Layer 2 of a small transformer language model trained on English Wikipedia (8 layers, counted from 0, width 64).
A neuron's activation on a vector x is SiLU(gate . x) times (in . x), where the dot is the dot product.

Input weights of the MLP neurons that the questions are about. A number n stands for (n - 500) times 0.0014.
n7 gate: 531,686,453,554,516,340,601,423,497,457,496,399,454,298,466,511,401,441,528,476,576,569,358,321,541,550,263,713,370,419,423,465,332,491,457,389,624,548,433,545,136,247,510,370,394,508,576,508,594,388,371,700,264,553,237,575,400,361,625,307,758,373,633,489
n34 gate: 582,534,665,410,560,534,734,596,484,433,679,445,453,675,473,516,236,482,396,604,679,335,421,752,773,539,585,290,417,501,465,481,485,787,738,623,677,482,607,640,650,516,549,456,629,524,530,634,577,517,554,452,491,374,499,488,514,738,383,584,421,583,483,262
n53 gate: 144,436,625,281,492,462,599,506,500,548,386,323,397,559,640,535,416,476,384,754,726,591,608,538,429,500,565,547,467,774,476,653,324,482,487,499,658,704,493,623,337,353,439,512,445,247,608,392,493,557,513,710,232,558,484,395,498,458,428,340,397,535,505,279
n87 gate: 427,399,380,508,420,484,493,548,445,350,383,661,451,718,530,460,635,547,475,552,353,581,583,502,529,423,679,380,645,546,739,530,408,489,610,659,492,547,812,478,503,636,597,408,444,528,455,517,644,699,547,551,472,609,337,676,294,540,576,550,313,268,453,478
n127 gate: 612,605,448,397,622,637,405,668,365,280,683,448,430,696,685,502,516,666,545,550,702,583,545,564,780,652,297,492,397,396,634,519,468,449,286,646,556,522,272,439,468,535,435,542,386,437,433,350,389,613,444,669,529,252,549,388,731,297,659,546,478,510,501,585
n132 gate: 846,675,599,301,482,317,507,656,371,348,299,339,477,354,221,464,356,456,539,508,422,595,332,391,573,473,756,609,425,443,398,458,429,520,524,469,459,460,509,475,541,403,779,600,589,512,766,668,191,522,473,525,419,356,451,567,679,513,211,567,463,487,530,570
n149 gate: 496,415,534,417,493,387,532,691,560,518,33,521,494,445,335,686,392,600,343,398,487,471,430,566,494,661,411,634,699,722,613,567,708,467,478,618,456,343,452,303,452,318,634,337,595,386,141,407,386,621,583,631,401,656,494,325,623,427,621,545,352,599,539,378
n152 gate: 417,702,630,677,286,662,429,462,480,464,359,576,443,287,604,423,435,375,585,586,557,284,310,309,417,498,672,408,483,626,775,608,496,232,441,322,455,414,693,565,363,660,593,393,360,571,576,562,541,469,414,492,488,439,354,520,478,648,573,433,358,334,560,389
n187 gate: 525,776,398,558,743,302,538,517,601,494,499,454,531,680,500,346,335,524,462,502,595,338,585,449,615,301,648,510,515,577,434,613,426,523,310,403,625,673,431,421,413,427,359,399,415,354,591,393,443,348,516,637,477,453,338,581,529,536,543,253,441,425,587,349
n7 in: 665,464,474,585,500,377,775,334,465,405,435,466,302,484,568,478,416,442,408,577,591,643,381,571,420,392,510,631,554,473,395,501,428,433,545,163,573,458,450,531,407,283,573,532,374,629,393,592,684,538,453,387,632,532,297,475,446,610,411,333,565,294,868,523
n34 in: 520,586,475,474,437,580,532,646,569,786,609,622,475,411,445,576,692,509,315,569,431,538,466,556,490,500,380,772,331,500,651,499,437,416,525,547,624,681,380,810,548,579,582,644,622,407,624,277,563,603,664,595,504,507,395,384,484,400,504,501,517,602,627,479
n53 in: 284,370,615,581,439,383,486,418,509,414,483,506,394,514,649,594,564,651,435,634,617,556,443,354,473,381,696,453,491,537,507,629,283,601,602,407,524,568,371,595,595,404,420,507,406,484,599,279,529,496,430,552,498,504,317,478,536,351,490,461,804,487,616,583
n87 in: 415,501,609,630,339,559,451,575,487,605,320,596,377,554,640,616,456,416,481,347,479,419,526,588,642,553,628,692,482,397,631,555,440,445,551,485,451,503,434,581,519,506,804,686,393,587,596,619,420,278,559,369,722,582,772,624,543,321,537,495,566,364,574,562
n127 in: 274,540,486,443,466,415,604,524,488,328,539,462,561,537,500,502,641,557,580,584,405,537,357,575,539,613,442,524,442,530,486,443,477,518,459,445,370,643,564,458,341,506,770,568,487,374,356,293,560,468,499,308,530,544,713,379,383,372,723,718,499,491,785,638
n132 in: 664,741,371,606,430,679,385,444,607,405,395,320,223,424,166,504,291,430,688,338,631,464,266,404,505,484,406,642,410,611,718,388,474,711,468,515,386,538,561,585,324,436,576,510,574,554,578,719,467,573,388,453,530,424,550,462,568,620,543,535,355,395,469,529
n149 in: 702,377,539,463,377,545,508,643,238,376,717,608,474,370,317,492,665,413,520,579,571,420,347,425,495,420,409,616,527,518,516,583,477,378,601,621,454,478,596,451,565,734,386,694,433,612,456,397,529,501,339,551,307,637,280,368,325,658,761,516,602,534,495,337
n152 in: 473,595,538,388,564,399,540,409,270,760,700,311,351,465,383,362,395,551,424,560,470,477,659,366,579,488,649,392,309,379,295,710,472,195,655,520,650,403,578,481,695,739,540,493,701,576,195,633,666,712,510,271,463,591,550,385,465,455,479,342,729,487,296,471
n187 in: 560,698,565,374,382,535,552,320,596,368,480,473,694,602,422,328,570,489,384,724,440,669,704,745,650,565,445,532,531,569,444,425,681,436,438,441,452,571,670,480,520,457,471,563,628,478,710,634,415,343,571,693,439,603,437,549,535,743,369,526,359,509,460,401

Each question shows a token from some text and the vector x that enters the MLP there. A number n stands for (n - 500) times 0.0052.

" Se": 444,458,559,348,411,660,385,395,716,532,576,679,481,476,742,463,505,412,408,608,350,501,234,621,567,499,567,523,554,313,333,434,513,582,440,553,539,641,439,482,479,550,422,647,450,644,293,461,400,661,580,677,534,400,710,710,407,322,662,358,207,522,609,541
Which of these neurons fires most? n127

" with": 594,674,502,534,481,796,374,470,370,504,476,582,500,509,514,466,465,423,419,590,446,485,375,612,622,447,619,634,401,353,562,482,488,490,232,519,482,337,513,372,526,691,458,323,602,363,433,711,355,399,764,361,527,594,755,450,208,544,611,365,413,373,480,628
The most active neuron and its activation: n152, at about 0.69

" or": 289,425,513,622,455,607,375,411,335,548,448,621,413,504,609,580,427,537,469,467,377,268,576,699,591,418,528,419,336,568,349,657,356,737,190,552,534,463,587,492,388,481,540,602,561,217,417,490,657,488,573,292,473,379,564,535,429,552,412,647,508,424,605,600
Which two neurons fire most, strongest first? n149, n87

" during": 564,556,313,353,428,590,505,462,380,501,502,604,403,570,364,503,413,362,444,436,316,479,571,469,617,507,525,516,519,392,530,423,419,169,164,520,409,536,617,607,336,378,513,347,453,512,512,499,136,487,574,494,491,416,649,448,371,781,641,477,423,290,601,556
The most active neuron and its activation: n132, at about 0.9

" un": 413,403,630,425,431,610,346,276,564,468,711,560,392,486,444,602,415,535,556,572,200,333,486,638,501,379,490,393,504,534,389,493,317,399,442,702,456,417,410,397,420,367,596,420,683,529,515,306,493,415,596,423,154,491,504,500,509,445,250,300,549,801,707,418
Which two neurons fire most, strongest first? n53, n87

"ic": 481,470,518,318,735,553,547,266,349,579,446,511,540,422,715,644,353,304,655,516,347,431,743,516,434,535,416,499,450,614,519,582,686,453,283,454,474,727,437,600,704,475,456,563,413,403,300,726,473,398,391,440,380,379,627,465,278,609,345,536,558,479,571,626
The three highest activations, in order: n149, n132, n34

"med": 584,428,482,452,444,397,268,643,480,433,815,612,490,390,398,623,592,303,656,712,439,358,537,436,638,656,643,655,426,570,552,494,499,302,405,561,430,534,461,677,400,557,440,582,348,586,289,671,382,396,568,659,561,448,248,441,292,588,594,463,540,379,383,668
The most active neuron and its activation: n152, at about 0.33

" also": 634,558,551,711,525,695,542,438,537,506,691,682,302,504,462,617,646,211,445,872,623,328,531,690,477,573,490,500,553,466,421,583,413,406,406,497,401,522,503,613,471,315,458,449,485,350,274,459,452,406,702,426,571,388,709,417,517,373,467,423,406,615,451,402
Which two neurons fire most, strongest first? n34, n127

" h": 414,335,401,419,709,473,549,452,595,521,642,681,668,315,442,381,472,364,382,735,601,408,451,710,488,461,484,547,307,755,409,327,311,409,556,512,433,377,401,351,690,528,585,424,629,645,499,535,570,650,570,413,224,321,691,531,370,446,352,575,431,489,549,459
Which of these neurons fires most? n34

" built": 694,472,466,485,421,537,359,630,427,586,557,630,294,618,350,461,637,478,542,573,517,285,429,485,452,496,707,655,637,684,430,439,534,315,281,463,534,636,614,796,691,543,473,397,684,416,273,597,456,272,656,499,676,477,663,583,336,455,489,345,511,364,490,523
Which of these neurons fires most? n152

" w": 462,559,512,200,582,665,488,548,468,743,709,567,595,403,390,529,602,660,414,503,615,315,478,665,428,261,509,609,446,560,321,382,281,319,423,462,438,463,405,458,614,489,560,380,464,691,485,373,568,506,437,373,310,412,600,567,289,301,468,571,550,464,650,356
Which of these neurons fires most? n132

" trans": 415,474,474,522,455,486,437,349,796,700,428,613,429,388,602,377,402,551,774,644,342,476,414,694,344,423,293,485,450,619,492,654,258,450,507,726,486,564,468,394,674,528,519,429,743,516,461,379,440,679,621,491,407,270,430,624,485,479,517,174,428,551,550,375
Which of these neurons fires most? n127

" pain": 482,365,491,382,514,489,327,534,768,616,681,590,229,594,468,434,636,538,633,697,413,270,521,443,197,545,368,373,613,673,510,505,458,349,413,562,567,560,535,574,658,427,456,562,583,502,478,617,299,451,520,444,455,258,660,522,229,528,452,281,531,468,581,423
The most active neuron and its activation: n7, at about 0.18

" Indian": 250,378,420,293,555,454,426,388,468,706,491,677,271,474,536,580,418,438,695,440,278,358,369,586,554,582,484,460,330,257,521,402,579,396,343,326,463,561,356,566,611,453,354,414,471,558,332,576,346,286,539,573,399,358,335,381,468,525,360,571,508,328,439,441
Which of these neurons fires most? n149

"du": 657,371,570,465,560,571,442,126,768,541,589,570,458,371,332,518,736,409,391,707,381,331,385,480,460,571,572,536,338,341,286,692,425,432,533,468,501,621,311,420,735,530,352,698,368,645,536,544,581,586,516,382,390,323,418,503,448,357,313,458,535,550,497,495
The most active neuron and its activation: n127, at about 0.27

"ant": 622,442,659,231,491,549,390,292,385,574,567,643,525,301,486,537,453,435,456,667,334,733,505,525,503,712,479,688,831,474,588,321,630,572,456,471,455,557,302,749,454,475,450,558,635,628,297,538,322,516,393,450,504,366,544,485,363,573,478,570,674,538,485,673
Which two neurons fire most, strongest first? n53, n152

"om": 526,559,603,651,555,528,697,305,538,431,507,654,533,455,435,659,369,475,486,539,637,516,627,726,464,616,677,404,606,529,558,414,431,689,462,752,483,774,446,735,518,425,503,600,278,724,339,447,364,611,567,372,504,541,552,658,516,478,532,471,540,510,211,561
The most active neuron and its activation: n87, at about 0.29

" over": 658,716,260,443,331,519,444,438,247,485,566,560,433,516,465,498,410,632,534,481,336,469,546,701,494,288,509,399,383,528,550,552,319,408,255,517,498,515,472,525,617,637,606,391,500,447,540,614,411,435,624,330,387,488,607,392,278,574,656,116,573,363,643,384
Which of these neurons fires most? n152

"ue": 373,361,737,259,402,570,404,277,303,609,506,770,466,398,404,543,500,290,526,464,530,509,570,445,470,640,818,576,475,421,546,694,484,538,430,612,507,516,484,822,465,562,551,521,544,578,232,524,293,583,446,535,551,481,542,352,454,377,630,500,317,432,509,385
The most active neuron and its activation: n152, at about 1.2

"i": 498,584,445,475,644,658,602,505,606,534,602,615,579,224,264,673,472,321,637,621,398,288,450,476,448,573,335,352,395,428,503,573,620,557,416,446,379,663,347,423,623,552,340,680,495,645,165,444,554,399,362,442,363,546,535,416,473,550,409,712,413,480,336,416
The three highest activations, in order: n53, n87, n7

",": 406,383,532,524,601,551,292,635,480,622,588,487,558,526,444,743,706,345,488,515,325,506,339,657,478,422,387,687,408,497,289,603,435,592,279,521,606,575,631,539,417,613,470,336,526,227,294,519,400,448,375,411,668,612,641,413,543,573,458,607,392,369,501,365
Which of these neurons fires most? n7

" Z": 459,593,465,279,431,657,464,488,637,613,536,736,629,531,428,442,402,531,395,596,344,619,319,620,636,385,513,421,586,563,330,455,536,642,418,522,378,544,537,328,484,532,608,432,485,771,182,495,509,563,486,558,392,556,511,633,478,422,165,470,470,611,537,488
Which of these neurons fires most? n53

"cted": 615,528,611,497,391,611,372,371,313,537,513,747,393,659,419,501,602,505,261,694,427,380,522,382,516,739,668,752,439,701,541,478,574,309,365,540,318,428,576,772,525,503,359,448,700,483,361,587,442,473,571,426,720,458,535,576,419,365,467,525,501,377,513,603
Which of these neurons fires most? n152

" century": 710,528,422,309,475,351,429,501,340,634,398,623,406,691,346,733,640,391,780,588,562,306,434,451,334,402,445,521,696,502,350,424,498,472,414,560,596,590,597,696,519,425,384,316,533,402,343,372,364,441,251,540,439,422,547,316,543,571,442,591,550,579,385,268
Which of these neurons fires most? n149

"e": 619,578,518,455,530,555,483,308,466,402,644,783,513,389,419,680,551,335,328,614,393,388,511,495,573,519,522,526,653,384,328,762,409,598,388,470,425,587,460,552,583,689,302,680,654,558,227,423,435,551,453,703,426,308,630,446,414,358,432,633,388,570,509,449
Which of these neurons fires most? n7

"es": 583,481,509,608,504,635,390,172,518,485,536,751,400,436,419,605,620,438,310,604,531,436,428,371,361,454,557,488,464,400,331,502,481,688,427,622,494,620,442,549,610,581,269,537,431,560,195,537,254,544,516,454,480,418,506,445,478,429,307,522,483,838,621,467
Which of these neurons fires most? n87

" by": 342,598,539,679,526,694,482,581,339,586,366,537,566,654,378,621,415,387,323,626,402,335,444,617,520,615,497,553,537,302,487,527,391,350,153,533,493,423,496,564,473,638,448,261,625,339,486,654,508,469,699,438,526,382,609,407,338,688,592,451,414,329,516,464
Which two neurons fire most, strongest first? n152, n87

" paint": 640,413,350,480,458,495,325,525,669,566,748,540,347,709,401,511,724,612,597,321,541,125,507,514,220,442,486,560,566,634,335,505,523,420,403,540,527,612,411,655,467,461,416,407,495,588,337,496,403,425,540,297,486,275,623,532,310,513,421,293,445,492,517,455
Which of these neurons fires most? n53

" in": 357,540,457,570,351,471,534,506,288,542,376,608,471,559,302,602,493,321,484,513,396,600,607,612,563,390,549,455,437,362,411,486,429,385,238,623,499,535,614,407,545,600,605,396,627,453,455,538,262,495,662,195,514,368,694,497,287,848,534,528,486,427,511,360
The three highest activations, in order: n87, n53, n152

" other": 569,472,426,416,442,554,440,348,327,750,617,684,217,574,444,620,443,455,636,689,622,314,579,557,660,363,472,399,369,483,410,508,448,367,191,481,449,567,593,586,434,402,419,438,621,392,322,463,471,464,460,527,438,320,585,569,502,457,403,496,226,351,543,406
The most active neuron and its activation: n152, at about 0.4

" does": 552,660,465,574,414,577,543,610,709,554,634,625,424,564,519,508,724,550,559,538,549,312,593,745,289,620,646,321,534,561,407,558,439,654,321,579,510,195,511,424,524,443,285,454,496,420,602,373,439,422,542,308,387,516,650,396,361,600,451,408,534,806,554,305
Which of these neurons fires most? n7

" Law": 308,363,693,500,500,329,487,545,655,801,618,617,370,408,468,552,545,427,508,398,378,551,492,481,331,331,526,371,596,349,453,405,662,561,428,492,510,579,456,596,445,472,521,473,480,632,358,644,528,322,535,373,413,437,500,265,362,658,288,252,718,506,650,295
Which of these neurons fires most? n132